Layer 13 of a small transformer language model trained on English Wikipedia (17 layers, counted from 0, width 128).
Take only the direct path to the model's output, skipping the later layers: a vector added to the residual stream pushes a token's score in proportion to its dot product with that token's output vector.

Output vectors of the tokens that the questions are about. A number n stands for (n - 500) times 0.014.
"urb": 450 481 474 479 519 477 491 478 466 489 497 496 504 500 495 485 499 503 503 518 532 536 455 471 507 523 483 505 475 513 469 549 522 521 510 514 476 483 461 518 494 449 526 518 480 501 468 482 512 473 521 492 509 467 501 449 484 507 489 493 529 496 482 504 523 517 478 495 509 469 469 517 505 497 516 477 468 492 504 501 515 481 530 499 514 506 478 368 530 470 499 514 504 528 468 450 566 510 490 560 534 483 523 512 528 524 489 456 515 506 455 506 486 518 544 477 507 501 517 479 468 548 491 527 561 511 490 444
"from": 484 482 500 462 524 475 486 505 443 501 523 535 514 520 454 508 544 460 528 488 469 473 514 484 495 568 534 506 518 519 484 475 517 495 513 506 449 486 473 482 507 485 489 492 533 464 487 480 488 494 508 451 466 456 494 493 477 475 489 524 507 512 485 504 489 519 476 487 519 515 483 521 486 466 504 500 459 509 493 480 481 495 517 476 512 543 475 389 523 543 496 512 511 503 484 485 520 486 546 537 539 506 486 514 495 467 478 524 497 505 478 530 487 496 467 477 503 497 529 490 508 534 477 498 564 525 471 440
"via": 496 512 557 493 546 476 511 493 442 458 512 508 547 494 483 520 472 530 535 519 499 462 562 504 509 546 507 528 516 538 516 524 493 491 535 502 505 478 435 517 473 473 540 469 494 520 478 512 493 520 519 462 493 539 453 509 436 521 502 477 481 482 448 506 535 524 467 515 519 467 483 496 482 495 493 514 488 487 495 485 478 502 494 521 539 527 490 378 545 493 472 512 521 514 445 431 569 513 513 517 544 468 565 539 499 515 473 493 495 478 471 566 514 481 493 460 549 498 530 466 525 539 496 481 555 512 481 463
"eca": 539 463 529 470 522 460 472 514 456 486 533 534 519 500 467 516 556 502 510 508 499 464 433 478 518 509 509 523 523 467 499 525 530 505 530 496 510 481 464 528 504 462 481 506 516 449 471 473 495 497 558 469 512 467 498 447 491 522 524 493 509 484 488 495 508 518 518 496 533 469 477 487 495 501 536 506 494 501 479 475 495 518 472 477 496 497 497 381 501 526 491 537 504 487 444 429 530 485 514 507 527 502 493 567 561 453 504 540 514 528 480 519 480 514 548 467 495 461 501 470 514 509 471 503 566 489 476 438
" Nomada": 556 476 544 439 693 442 512 498 349 493 575 521 530 471 531 502 597 523 517 546 519 449 518 472 411 538 514 474 484 545 611 559 636 441 555 541 443 446 438 499 452 360 614 518 509 436 421 456 566 503 531 417 447 424 448 502 452 449 508 506 566 602 424 500 524 575 449 512 607 440 389 410 526 450 567 579 515 523 494 506 577 480 451 519 531 562 522 29 517 537 439 560 535 585 469 224 615 483 569 569 642 447 569 631 667 544 506 491 455 526 412 683 464 467 525 414 500 486 544 363 486 520 387 494 833 484 431 372
"des": 527 497 486 472 551 483 536 507 461 479 509 500 499 504 472 552 496 551 491 513 499 492 511 510 521 531 465 484 500 525 523 554 529 505 501 518 468 480 535 526 502 493 492 499 488 442 494 471 492 497 500 475 503 489 523 473 480 503 493 467 504 526 506 452 515 492 466 475 493 449 485 514 502 489 522 513 506 466 496 507 488 472 535 489 528 544 496 396 521 509 501 516 527 485 461 465 531 489 499 506 564 506 519 553 510 451 480 489 492 488 492 499 520 456 514 476 522 523 509 460 512 555 473 507 538 522 447 443
"hi": 472 472 507 476 523 457 500 524 474 492 503 515 509 531 520 507 526 485 556 488 515 506 458 473 511 520 497 508 525 499 533 510 488 535 507 460 511 524 473 492 518 491 521 521 505 513 493 472 510 495 532 471 531 507 505 464 506 510 509 486 488 522 490 464 518 527 537 486 508 493 528 492 504 501 561 503 483 479 477 507 463 509 516 512 560 507 496 416 490 496 510 461 489 527 476 468 538 459 515 502 529 480 518 520 492 464 489 489 506 476 503 517 472 490 489 492 491 488 513 493 485 485 524 497 512 524 482 448
" Starring": 522 528 476 457 548 492 507 503 507 465 506 524 525 498 502 498 531 517 478 485 531 476 489 497 458 539 479 485 543 517 470 496 513 477 496 517 513 468 475 512 523 418 537 529 504 502 444 488 493 499 495 486 520 476 470 478 491 457 516 524 511 540 460 512 525 492 477 522 521 506 484 488 486 438 541 497 515 496 494 490 509 490 493 535 520 532 498 336 532 525 522 505 502 507 477 416 481 499 504 556 535 474 516 565 566 500 524 467 525 475 489 578 463 495 482 448 451 468 516 446 476 531 494 487 615 507 485 424
"uit": 488 474 524 468 533 481 517 508 456 470 522 523 493 486 471 487 527 496 539 550 506 485 430 516 498 515 543 487 525 477 495 500 493 508 480 511 490 536 498 468 526 454 499 501 503 494 473 526 502 496 524 442 469 448 523 529 511 527 516 497 526 500 485 452 494 512 484 520 504 497 553 518 535 497 515 512 480 498 508 543 515 485 515 447 500 456 478 395 492 502 517 512 502 515 437 441 560 456 530 518 492 486 516 524 521 496 515 522 501 494 476 528 474 500 517 470 511 475 529 467 470 530 518 521 554 505 476 428
"hen": 481 477 523 452 511 463 494 568 467 501 527 509 467 525 547 507 507 475 554 516 506 476 482 480 485 473 513 477 544 541 515 542 505 519 486 507 494 507 448 498 520 463 562 535 489 485 493 472 514 517 514 500 501 480 503 482 485 491 504 512 497 542 472 465 490 538 536 479 502 503 486 484 511 499 519 512 480 481 510 512 478 494 523 512 519 504 525 388 485 475 478 469 525 521 453 454 491 480 529 481 549 469 527 496 534 482 489 523 482 496 505 538 495 500 532 465 512 470 517 500 548 519 493 505 539 482 456 461
"N": 470 498 484 477 524 458 501 526 477 487 470 493 521 505 512 482 507 503 510 510 510 530 496 475 516 523 526 526 521 498 491 521 503 505 507 509 509 496 536 531 511 499 532 485 519 490 480 478 463 523 485 509 464 473 507 502 493 517 475 517 501 497 473 483 494 508 491 497 515 465 482 503 479 520 483 516 453 501 499 469 503 503 493 485 494 519 510 419 522 502 503 486 511 506 460 517 507 460 507 513 494 490 524 512 493 485 494 490 504 505 483 508 504 519 500 474 528 483 499 485 487 520 513 482 545 470 496 483
"qu": 466 487 505 522 556 481 490 512 483 471 499 530 497 518 531 467 534 517 519 468 520 499 499 534 488 515 503 527 505 482 497 555 518 487 505 495 504 520 489 478 493 457 521 515 482 497 474 481 539 530 533 458 502 527 490 508 478 510 467 501 528 534 480 501 547 503 482 495 495 479 523 490 500 502 489 513 449 504 483 497 472 517 476 469 477 529 511 414 486 499 490 520 491 497 486 473 534 479 476 486 548 468 513 525 505 506 501 505 494 506 511 473 489 509 516 477 489 509 543 491 519 516 532 495 531 512 475 451
"ions": 467 484 513 437 524 505 526 518 471 499 513 462 481 513 496 510 546 455 556 504 452 481 522 506 479 561 529 511 501 510 519 516 535 509 510 474 469 498 533 501 491 465 523 518 498 482 469 464 522 508 554 468 474 512 501 480 475 506 507 503 534 481 513 440 481 528 498 491 538 477 503 487 529 514 504 493 488 490 477 471 495 473 497 515 508 545 503 395 501 458 480 456 527 515 469 440 537 482 554 532 527 463 502 510 487 496 559 457 494 564 486 555 544 506 500 481 488 468 508 469 486 555 495 479 552 532 510 442
"by": 503 453 511 484 494 458 453 513 470 494 503 529 511 511 443 488 523 476 517 521 478 471 488 492 493 555 495 509 525 514 471 522 475 518 469 515 517 490 493 504 511 492 504 501 516 456 502 464 498 554 476 436 484 462 489 487 515 502 483 524 504 541 474 496 470 485 487 531 519 479 491 496 459 488 525 453 476 506 484 535 513 479 465 464 525 512 482 423 485 513 541 491 487 517 456 474 502 475 509 518 524 495 515 519 528 482 488 547 477 507 522 486 526 472 492 485 514 514 518 527 491 517 475 503 526 481 483 456
"ho": 456 501 506 467 525 465 504 502 471 489 479 508 513 484 498 507 483 521 528 498 487 498 476 475 508 537 530 506 548 542 513 523 499 505 495 487 508 532 507 483 540 481 515 486 506 469 501 488 503 516 532 468 525 520 507 490 494 517 523 493 513 515 505 463 487 509 522 484 512 513 517 502 515 516 506 484 468 500 494 481 481 507 517 538 519 478 483 432 502 470 525 504 522 515 514 479 500 469 529 483 544 504 525 537 482 486 473 495 489 499 518 512 494 499 494 482 483 477 489 506 486 495 523 504 508 511 434 459
"ber": 481 481 511 492 534 480 504 481 463 523 517 545 480 537 462 555 487 502 512 509 512 492 527 528 507 530 509 482 513 535 468 482 502 497 495 492 514 461 503 523 505 478 536 509 492 454 514 485 520 534 467 484 488 480 489 489 514 497 482 493 525 522 506 495 489 519 484 519 529 521 451 501 528 496 540 468 493 502 495 499 514 474 499 524 504 478 492 402 512 523 495 507 479 512 470 454 521 485 538 482 513 493 526 532 516 494 520 545 492 514 523 537 497 465 534 491 486 507 505 485 506 550 498 483 528 503 468 438
"idan": 460 482 509 461 542 462 516 470 461 545 532 508 509 500 530 520 516 527 520 507 499 478 507 475 452 548 518 485 527 493 492 522 501 486 526 501 477 493 504 509 465 492 543 491 514 436 461 490 494 519 492 470 486 496 485 460 482 494 471 514 556 466 480 526 493 534 469 493 519 490 483 498 499 494 536 520 496 529 543 525 503 480 487 515 484 533 490 375 503 493 480 470 499 499 495 410 505 513 525 505 512 477 518 545 534 485 475 529 515 540 508 473 467 464 535 483 490 542 499 451 483 491 478 490 565 495 487 428
"t": 496 481 525 506 502 469 492 491 468 493 504 509 479 508 472 522 502 445 503 494 465 470 479 503 513 516 495 499 494 520 511 496 513 498 502 506 547 470 480 484 520 484 480 471 500 486 535 491 471 469 525 462 496 501 491 475 485 537 456 533 503 493 482 519 485 550 542 498 535 469 502 518 505 491 506 484 520 500 473 497 467 476 485 485 518 524 453 452 506 479 488 518 499 469 468 492 521 474 494 511 516 460 501 544 491 502 483 465 492 486 528 469 496 509 479 483 506 461 529 511 508 456 501 484 493 524 440 463
"place": 466 523 517 458 511 476 448 462 456 482 514 489 538 516 505 514 523 495 487 524 511 468 500 531 454 521 510 521 520 526 530 540 540 480 520 507 483 490 481 474 489 486 535 537 457 503 447 488 494 499 506 445 472 473 497 502 485 515 470 471 539 516 481 460 460 500 472 457 493 504 454 518 481 490 521 542 465 516 527 490 491 481 514 510 514 526 483 385 466 468 509 539 512 495 443 432 560 524 485 487 534 459 520 519 489 496 489 501 463 464 505 524 531 502 485 458 521 519 502 505 496 542 507 482 574 471 451 459
"us": 444 480 507 483 537 484 522 501 467 497 528 502 503 520 485 471 530 521 522 487 509 512 481 509 513 512 523 512 485 504 474 502 473 496 507 470 492 520 511 481 536 501 491 475 494 499 499 532 479 513 531 468 501 512 501 463 437 490 490 474 493 502 506 468 496 505 479 488 535 487 493 518 480 511 480 466 440 487 499 527 485 489 526 490 491 506 503 437 525 518 481 507 522 521 486 476 531 477 501 522 525 497 527 512 491 505 532 511 497 513 533 517 495 545 522 495 522 502 530 505 455 542 470 506 502 503 472 450
" Binomial": 488 543 555 442 606 447 479 476 513 461 589 513 505 526 502 514 529 544 577 499 468 429 527 505 436 515 494 536 539 495 510 511 514 515 489 508 473 459 500 429 470 464 521 490 488 493 438 489 565 516 512 449 445 473 471 524 446 453 503 510 513 601 433 493 489 555 428 480 564 416 419 458 491 472 532 538 464 555 535 505 542 478 412 451 482 515 530 274 523 529 499 454 449 525 474 359 538 480 562 539 522 448 573 538 525 453 476 487 478 473 436 559 507 545 460 449 529 491 591 449 539 506 402 559 655 475 484 402
" station": 493 481 525 492 532 484 482 509 478 470 489 522 504 535 503 530 492 503 521 518 486 495 477 490 529 489 525 521 520 519 497 496 484 505 524 500 500 487 485 493 499 484 508 496 529 501 465 492 497 504 515 496 491 467 499 471 465 480 479 505 513 509 502 520 509 485 496 504 511 486 494 522 490 497 518 512 483 486 499 484 510 479 500 532 506 529 499 435 506 502 475 485 478 498 478 458 527 456 537 501 518 482 526 521 502 518 500 486 466 498 504 526 495 508 479 481 495 523 531 475 478 488 522 467 553 471 458 455
"nce": 489 505 484 497 519 450 497 520 472 527 556 546 485 542 464 533 478 475 556 541 494 455 571 452 481 519 537 516 489 499 517 499 470 542 517 565 533 459 448 495 534 456 528 527 513 520 481 512 483 485 485 465 466 438 491 515 503 526 486 509 475 487 459 488 512 519 465 494 497 499 482 481 493 475 539 498 538 517 527 505 496 534 471 490 565 564 479 391 476 543 476 450 482 519 434 450 509 482 514 523 545 458 555 555 534 478 489 476 537 482 487 515 524 495 483 462 513 485 522 472 532 532 494 470 560 523 469 439
"ners": 477 470 515 467 486 487 522 518 443 501 528 491 495 523 496 537 570 473 529 505 511 468 487 467 500 507 500 495 505 513 495 493 522 477 530 496 539 486 477 494 510 458 542 516 503 467 459 506 502 502 555 472 470 458 508 458 489 479 498 501 572 518 501 479 524 558 483 492 494 465 481 505 541 492 514 532 467 477 501 548 488 490 512 485 549 526 512 381 490 501 475 494 501 499 549 446 505 477 522 517 539 455 497 558 543 493 495 508 480 508 501 530 470 514 502 471 465 498 497 483 494 522 482 466 564 503 464 460
"а": 493 498 519 482 511 472 502 517 438 501 531 521 504 515 497 519 507 468 506 527 487 458 494 527 466 539 475 476 510 506 537 529 519 497 507 513 512 513 482 475 455 468 513 488 510 455 470 508 498 510 510 458 507 484 479 514 490 479 478 506 523 533 505 514 508 512 472 450 505 479 460 491 507 519 533 522 466 529 502 545 509 512 501 489 527 511 503 360 512 475 497 485 504 506 462 450 558 507 531 548 543 488 527 552 559 497 528 483 503 515 484 523 509 474 514 442 445 490 509 489 486 519 494 511 593 503 447 503
"l": 444 498 473 462 518 473 493 534 458 483 544 509 480 487 498 549 482 511 511 480 486 482 508 513 502 533 473 487 522 478 487 486 488 503 486 502 516 473 483 514 519 491 524 467 505 484 495 496 485 471 490 434 487 523 539 469 508 526 449 476 532 498 491 526 507 499 481 497 513 461 497 503 503 497 521 506 503 507 499 474 472 503 456 506 528 474 494 435 468 521 486 456 495 478 459 469 490 505 518 486 527 489 496 529 538 506 488 487 522 492 527 470 516 496 520 474 479 494 506 511 476 513 504 503 507 505 476 485

Each question shows what one neuron of this layer's MLP adds at an activation of 1. A number n stands for (n - 500) times 0.0016.

n459: 432 565 493 402 555 424 538 564 584 502 537 579 507 617 510 493 418 479 533 548 637 547 411 462 470 415 386 589 372 612 505 641 488 380 642 440 432 493 502 436 507 366 355 495 346 611 517 481 454 517 404 535 441 498 460 421 324 512 621 458 545 446 644 599 390 670 472 429 524 546 469 584 512 632 505 448 610 493 342 526 661 500 507 577 593 541 585 419 591 482 389 545 530 579 490 544 567 466 449 444 534 443 497 461 384 554 502 435 461 585 653 522 490 459 555 549 573 602 447 449 450 618 576 314 366 565 308 566
Which two tokens does it push up most, strongest first? "us", "urb"

n320: 560 523 596 505 555 610 457 438 639 516 503 558 473 466 558 533 500 419 412 337 552 382 558 497 572 630 287 361 505 393 418 535 535 443 452 420 607 397 562 386 593 466 448 582 522 612 540 466 528 326 534 285 471 542 486 386 510 495 518 651 450 536 701 549 373 669 500 508 706 433 455 590 697 690 476 510 547 563 436 548 527 588 436 376 419 455 436 297 603 676 519 435 401 607 446 536 530 373 317 428 445 487 616 531 482 497 452 602 437 487 457 281 419 505 500 576 497 550 601 492 579 618 621 434 466 628 601 515
Which three tokens does it push up most, strongest first? " Binomial", "t", "qu"

n107: 346 510 510 523 463 513 477 364 505 492 359 545 561 574 563 508 508 462 497 492 483 566 437 492 483 424 562 450 436 519 359 476 590 383 558 599 638 542 435 426 481 452 421 533 667 424 762 442 546 461 598 377 440 360 378 386 410 543 458 523 518 529 617 526 462 568 559 586 572 321 563 503 433 476 526 398 392 404 449 471 481 473 364 530 492 391 328 508 723 363 505 468 526 483 557 601 434 356 228 629 535 589 500 583 680 395 407 591 377 371 519 459 476 412 592 628 673 465 477 603 414 613 540 479 534 615 611 555
Which of these tokens does it push up most? "t"

n399: 641 462 426 482 422 482 562 433 468 360 567 434 642 427 466 484 495 338 615 586 715 478 518 409 588 588 530 458 661 584 506 614 363 650 650 561 500 378 521 612 578 333 513 589 442 492 516 727 492 552 617 624 387 631 456 634 497 508 510 464 590 590 503 598 588 548 409 575 587 420 393 505 473 315 623 585 612 467 581 439 600 442 508 416 544 500 442 512 364 500 712 495 523 531 578 495 421 472 530 479 502 518 394 527 520 431 493 688 411 505 572 562 697 400 429 515 532 423 595 655 578 454 489 575 580 416 495 423
Pushed down most: "us"

n201: 676 597 508 344 533 484 350 593 370 432 201 497 638 450 386 370 509 588 415 453 634 401 517 598 394 513 420 479 339 445 388 472 351 621 626 257 434 511 526 492 458 609 569 497 397 425 744 570 573 547 514 417 522 448 479 593 427 472 347 390 439 483 321 450 580 656 488 561 537 657 382 433 611 682 592 619 531 480 418 415 461 517 494 488 553 537 347 491 475 506 394 600 505 449 577 549 401 494 437 409 340 468 472 399 549 598 550 488 610 648 523 414 443 393 512 548 598 468 482 560 325 543 437 433 475 346 480 488
Pushed down most: " Binomial"

n215: 527 340 571 481 500 399 515 565 685 380 452 519 478 348 654 640 532 529 497 450 356 328 522 292 413 381 535 442 486 546 635 522 545 435 397 545 445 492 492 464 519 467 446 591 410 603 511 602 468 339 516 448 329 446 488 445 436 522 577 503 500 470 582 584 579 440 334 458 480 465 633 469 407 577 599 318 505 471 497 684 519 347 428 327 728 594 556 606 414 263 443 612 622 521 486 566 529 548 411 408 458 511 481 414 530 393 364 483 543 511 433 568 581 414 557 782 623 380 397 359 508 540 573 508 718 481 636 397
Pushed down most: "ber"

n13: 402 642 537 537 492 547 388 687 467 378 326 495 189 387 535 541 461 648 429 608 511 417 471 457 652 567 574 485 587 444 589 552 649 533 411 514 407 681 407 559 615 524 393 445 492 530 564 401 417 564 432 415 592 403 469 511 531 613 630 540 558 408 595 347 544 395 551 533 505 534 540 525 333 503 543 439 479 481 458 516 338 627 427 486 653 495 679 455 540 440 382 482 621 440 676 536 469 357 526 568 643 598 385 422 607 399 505 494 492 410 293 398 527 481 407 472 459 431 526 525 516 497 383 457 619 407 460 391
Which of these tokens does it push up most? "ho"

n338: 508 508 511 531 513 513 520 478 489 513 503 495 493 511 497 501 507 489 499 502 498 506 493 498 502 491 499 508 509 508 514 492 514 493 510 507 519 506 503 507 513 517 492 487 484 501 502 495 506 493 526 490 502 503 487 489 506 499 510 489 505 509 496 503 495 500 493 502 493 508 481 508 497 500 487 485 504 489 503 497 505 506 487 487 512 496 497 509 492 512 521 486 500 506 514 486 503 507 488 500 489 508 508 488 502 492 534 485 496 497 510 502 504 524 499 510 494 504 478 526 524 510 496 496 511 507 495 506
Pushed down most: "idan"

n340: 543 579 417 520 561 537 637 628 536 683 290 395 391 314 384 458 739 586 398 593 442 518 515 438 809 377 568 500 482 437 335 331 386 470 544 471 529 549 515 567 544 561 721 571 641 392 535 584 649 573 429 442 426 549 500 512 333 494 566 434 471 423 408 480 443 497 629 522 494 392 512 521 414 622 465 560 451 536 653 523 447 597 336 552 402 527 414 366 383 503 440 486 531 475 485 590 370 322 418 497 445 511 464 574 517 665 354 509 335 559 482 318 746 582 570 426 608 398 581 461 425 517 619 430 567 277 410 462
Pushed down most: "а"

n165: 429 410 527 493 403 621 498 435 531 613 660 561 493 414 516 505 430 411 534 557 439 589 502 576 463 449 525 493 432 563 477 526 421 705 502 491 612 500 424 391 509 563 462 579 527 557 621 549 516 490 577 358 514 413 607 463 543 519 256 372 548 612 425 653 536 395 480 657 427 402 521 464 436 528 465 459 468 551 426 516 505 498 474 473 446 522 387 457 391 377 555 478 434 567 524 411 401 460 568 448 383 464 534 473 493 465 546 500 469 580 682 543 502 626 500 449 621 584 596 578 546 556 436 366 636 466 693 505
Which of these tokens does it push up most? "by"

n318: 521 498 518 502 502 492 481 510 491 484 514 481 494 510 515 487 473 521 523 510 503 499 482 505 503 470 512 486 495 529 502 506 525 486 515 507 487 527 540 515 542 517 561 513 490 523 478 479 504 510 515 471 529 449 543 488 529 466 514 476 501 516 485 498 485 508 499 494 500 512 483 479 529 555 506 504 495 515 518 463 537 493 501 447 507 514 488 493 508 482 535 479 485 475 527 514 496 489 504 481 495 499 552 494 511 494 514 516 511 500 528 483 478 482 471 487 495 491 503 527 479 494 477 461 474 514 500 529
Pushed down most: "via"

n212: 420 553 496 521 480 523 545 532 466 454 498 511 503 485 558 563 558 530 503 468 507 417 527 460 456 486 462 538 501 501 486 515 513 479 518 525 582 545 507 476 545 503 466 487 508 556 480 540 444 498 470 520 536 453 588 545 498 549 502 512 483 512 512 519 477 535 439 509 494 525 553 519 462 437 512 451 524 474 500 570 459 493 461 514 523 444 528 550 519 475 507 506 472 490 470 514 514 580 530 522 489 559 511 509 539 459 531 534 595 509 538 501 531 459 473 453 489 462 476 476 536 533 447 548 592 622 518 525
Which of these tokens does it push up most? "nce"

n67: 493 478 446 468 524 410 424 608 491 376 509 479 528 479 490 530 387 493 530 498 556 432 410 394 487 522 498 503 568 527 588 433 486 511 462 549 362 577 493 465 509 528 528 510 524 463 592 505 557 594 603 436 422 505 529 405 470 601 505 543 517 541 572 429 537 626 566 492 539 460 574 466 477 535 505 476 450 559 584 432 429 608 585 520 452 507 593 484 580 469 512 507 578 576 525 507 532 491 512 547 523 565 572 590 362 490 544 451 512 447 590 512 467 505 466 426 474 608 579 505 479 414 562 579 449 579 471 557
Which three tokens does it push up most, strongest first? "ho", "hi", "hen"

n224: 541 400 604 472 612 624 566 531 507 408 509 491 359 458 500 555 479 504 444 427 454 516 442 404 572 341 528 544 424 548 468 498 516 493 511 549 524 485 593 560 513 485 448 594 577 450 535 469 464 560 644 512 363 524 630 449 502 547 452 485 450 552 559 598 457 411 558 551 666 390 500 530 550 533 471 430 597 560 429 665 340 567 545 539 460 540 379 578 449 318 464 498 532 583 437 470 369 529 541 540 483 523 607 408 423 454 542 498 384 576 626 448 406 420 601 330 658 414 629 645 458 498 475 471 593 487 527 498
Which of these tokens does it push up most? "t"

n404: 404 435 519 495 519 446 539 350 494 605 581 478 599 489 352 362 407 412 355 616 503 515 511 618 521 422 524 428 692 549 466 691 365 520 556 483 525 419 557 380 461 340 365 386 379 529 542 447 697 477 647 615 462 448 279 542 625 466 436 690 569 517 384 621 386 532 585 444 520 488 520 532 568 595 665 541 561 535 481 466 618 537 599 593 547 337 506 603 469 544 511 426 533 518 354 289 584 506 565 231 564 449 717 364 427 585 513 459 497 506 605 509 491 376 655 439 447 540 393 520 373 557 614 508 703 541 413 571
Pushed down most: "from"

n350: 533 479 453 533 538 477 539 479 411 466 596 384 512 490 558 398 520 505 519 523 440 443 577 505 690 507 304 429 495 443 340 468 567 697 488 320 507 359 399 534 654 495 586 416 682 512 373 558 505 482 556 536 498 526 482 490 411 616 443 635 519 429 467 514 500 446 434 493 694 426 392 515 573 560 649 673 584 617 467 437 488 505 621 525 607 448 478 695 526 469 532 507 571 405 601 540 572 456 635 446 493 385 424 556 509 425 404 625 611 466 563 594 576 391 487 508 427 548 705 466 510 558 529 447 573 591 587 516
Which two tokens does it push up most, strongest first? "l", "via"

n344: 553 394 454 643 656 556 543 599 563 482 523 617 423 563 466 514 575 434 502 471 472 495 478 414 559 519 338 472 411 495 652 415 539 493 414 530 422 547 571 439 648 574 548 574 403 382 507 419 407 453 579 505 507 535 517 514 456 514 509 582 518 619 462 540 433 514 621 476 570 479 513 600 463 455 536 427 551 442 528 400 401 396 631 584 588 468 536 379 459 612 583 500 507 361 597 628 535 414 613 470 455 578 528 578 550 453 451 395 535 434 575 408 420 629 278 626 528 457 443 592 462 415 596 509 394 609 401 414
Which three tokens does it push up most, strongest first? "t", "hi", "ho"

n126: 380 372 465 360 554 346 619 364 506 437 486 758 363 484 635 433 615 435 384 540 475 326 421 520 602 531 537 482 415 534 515 448 553 439 625 443 580 314 622 670 408 375 430 676 363 380 527 443 544 412 574 403 617 617 423 571 442 565 495 417 479 380 423 452 373 756 608 469 585 457 438 567 511 570 522 481 524 419 426 522 500 519 448 463 723 564 527 596 606 302 497 577 542 393 461 480 444 285 437 582 438 487 622 506 489 449 428 458 324 500 486 386 552 473 412 519 379 482 437 528 473 482 439 462 603 463 478 450
Which of these tokens does it push up most? "t"

n445: 565 467 461 489 685 646 822 534 497 552 773 497 460 574 409 479 684 484 584 600 673 550 531 539 626 462 440 546 538 515 519 500 523 298 597 402 435 494 567 378 669 486 424 533 494 326 651 486 414 554 330 503 486 464 647 451 284 560 452 629 444 458 545 489 430 377 533 375 523 615 480 518 430 708 306 461 466 476 642 701 506 549 428 476 527 511 601 482 440 739 403 449 511 582 655 535 393 540 525 581 427 467 468 507 475 611 589 509 421 431 500 444 645 621 627 569 500 535 476 561 639 547 488 457 739 580 469 487
Which three tokens does it push up most, strongest first? "us", " Nomada", "ners"

n21: 520 678 576 512 490 560 529 422 598 366 361 477 440 565 550 441 396 405 573 444 391 487 520 595 516 399 357 545 406 570 655 487 426 546 490 548 584 475 421 435 610 518 523 544 384 582 430 605 471 495 368 489 544 345 518 533 541 571 488 603 298 552 692 387 403 454 466 517 533 627 488 528 569 582 475 493 542 363 502 472 392 455 435 419 503 507 482 385 455 468 462 601 451 521 531 412 417 519 396 394 609 325 483 439 439 630 453 570 454 487 396 533 401 390 671 595 483 668 588 592 718 384 551 490 471 418 633 549
Which of these tokens does it push up most? "hen"

n495: 545 492 446 466 632 617 654 620 473 515 530 514 639 486 557 476 617 327 441 555 350 482 517 415 597 552 607 516 453 306 510 482 473 642 462 433 472 531 350 695 540 434 535 349 403 512 520 279 611 587 377 576 582 554 379 809 547 512 580 494 457 418 497 497 421 470 439 549 407 503 474 411 392 491 626 381 569 411 450 410 517 639 503 518 512 335 538 579 327 667 385 503 542 322 526 467 736 484 553 433 320 384 490 413 536 527 609 437 541 342 360 556 556 448 637 540 598 350 693 582 449 572 591 457 643 475 664 393
Pushed down most: "ners"

n410: 638 511 568 482 418 300 291 365 474 498 514 622 366 622 482 519 490 526 509 593 383 424 339 578 505 476 551 414 512 424 533 563 469 585 565 519 550 598 498 516 557 321 495 578 454 462 599 466 522 507 498 558 547 480 413 357 513 535 423 448 482 500 577 482 563 420 713 480 600 459 463 559 390 507 429 407 479 452 493 470 454 463 370 419 432 530 477 348 415 707 486 541 583 463 455 405 567 548 545 470 448 555 448 572 480 439 493 481 505 409 372 498 530 433 632 542 515 426 488 636 420 422 329 500 471 364 537 533
Which of these tokens does it push up most? "eca"

n18: 309 426 441 460 709 521 652 360 579 528 573 505 459 434 617 461 506 542 479 488 520 659 271 454 730 387 514 576 530 537 479 553 380 326 467 332 425 641 606 435 568 497 545 532 494 497 519 644 365 531 487 376 551 438 523 473 270 390 619 409 484 640 530 495 575 492 402 393 406 520 546 475 380 634 519 540 508 458 431 566 527 514 571 526 546 385 660 391 675 532 405 474 540 343 559 438 571 503 317 378 495 524 614 399 503 438 422 546 646 553 567 475 553 552 512 719 643 453 564 539 476 545 322 481 438 595 445 422
Which of these tokens does it push up most? "us"

n171: 514 614 500 488 594 517 483 532 516 500 472 403 448 547 392 579 490 421 498 515 442 432 537 402 562 532 531 536 466 504 441 618 490 563 468 265 514 498 278 640 524 573 630 483 529 447 453 528 490 527 502 490 541 475 442 551 550 544 455 463 508 597 380 494 403 455 444 551 504 538 506 435 395 445 470 418 596 604 475 466 484 570 510 609 573 548 476 548 536 531 468 489 541 475 427 484 430 408 443 492 397 515 580 322 437 537 592 451 445 462 400 466 564 425 489 362 459 521 584 565 564 565 570 524 610 515 553 455
Pushed down most: "ners"

n434: 487 571 449 421 504 440 351 382 476 479 561 608 552 525 569 538 516 540 545 539 536 546 558 449 466 506 632 493 535 448 543 647 474 480 521 447 570 473 414 456 458 444 565 582 638 550 440 577 440 711 549 435 498 587 563 438 502 455 428 568 477 413 502 597 555 462 549 458 455 500 506 488 516 587 440 432 502 466 502 419 440 424 419 518 453 493 480 447 589 549 433 505 453 471 433 494 708 649 463 588 487 446 519 444 502 562 551 554 506 418 445 506 525 488 402 449 484 544 572 502 607 489 586 433 400 515 579 392
Which of these tokens does it push up most? "via"

n487: 462 591 433 494 489 550 371 525 440 465 652 547 372 438 532 385 582 557 582 520 540 598 528 548 541 539 511 477 487 306 536 563 535 606 552 552 547 619 509 487 487 558 385 542 595 467 459 558 579 616 559 369 620 378 570 431 596 448 430 441 477 534 468 416 421 582 502 459 407 425 444 387 515 487 380 475 496 464 479 465 364 504 647 364 514 516 572 474 556 577 412 482 403 516 471 338 634 491 479 517 429 574 519 567 448 603 573 565 460 452 563 629 469 481 439 520 549 541 511 502 542 469 596 462 429 593 640 545
Which of these tokens does it push up most? "uit"

n90: 550 467 569 538 519 418 437 469 626 485 505 517 581 532 449 442 546 444 395 539 586 558 656 544 459 444 417 472 554 601 387 408 460 643 559 419 517 297 465 549 385 483 655 538 636 427 429 622 639 497 407 575 529 543 395 659 594 475 454 414 577 538 464 565 667 475 482 512 628 528 612 533 458 532 388 589 568 576 386 510 498 569 610 634 431 443 414 507 446 467 553 585 457 396 435 357 578 479 588 540 477 523 552 317 327 569 618 543 495 564 334 473 577 471 622 419 428 449 461 475 616 399 498 338 664 509 437 489
Pushed down most: "us"

n69: 525 573 488 578 474 668 571 603 466 493 548 418 533 524 573 478 517 410 424 500 547 585 427 358 688 610 552 406 540 524 477 457 628 452 488 574 386 528 498 556 495 622 676 562 574 413 613 648 443 522 523 560 475 507 409 377 416 427 670 396 396 454 463 696 553 560 587 460 374 386 545 422 632 523 413 563 594 481 454 441 415 626 517 498 376 445 464 367 488 413 435 482 491 628 486 468 573 418 600 440 518 509 595 603 562 478 542 596 585 474 462 618 500 592 365 619 527 351 515 459 463 539 569 460 602 468 519 492
Pushed down most: "by"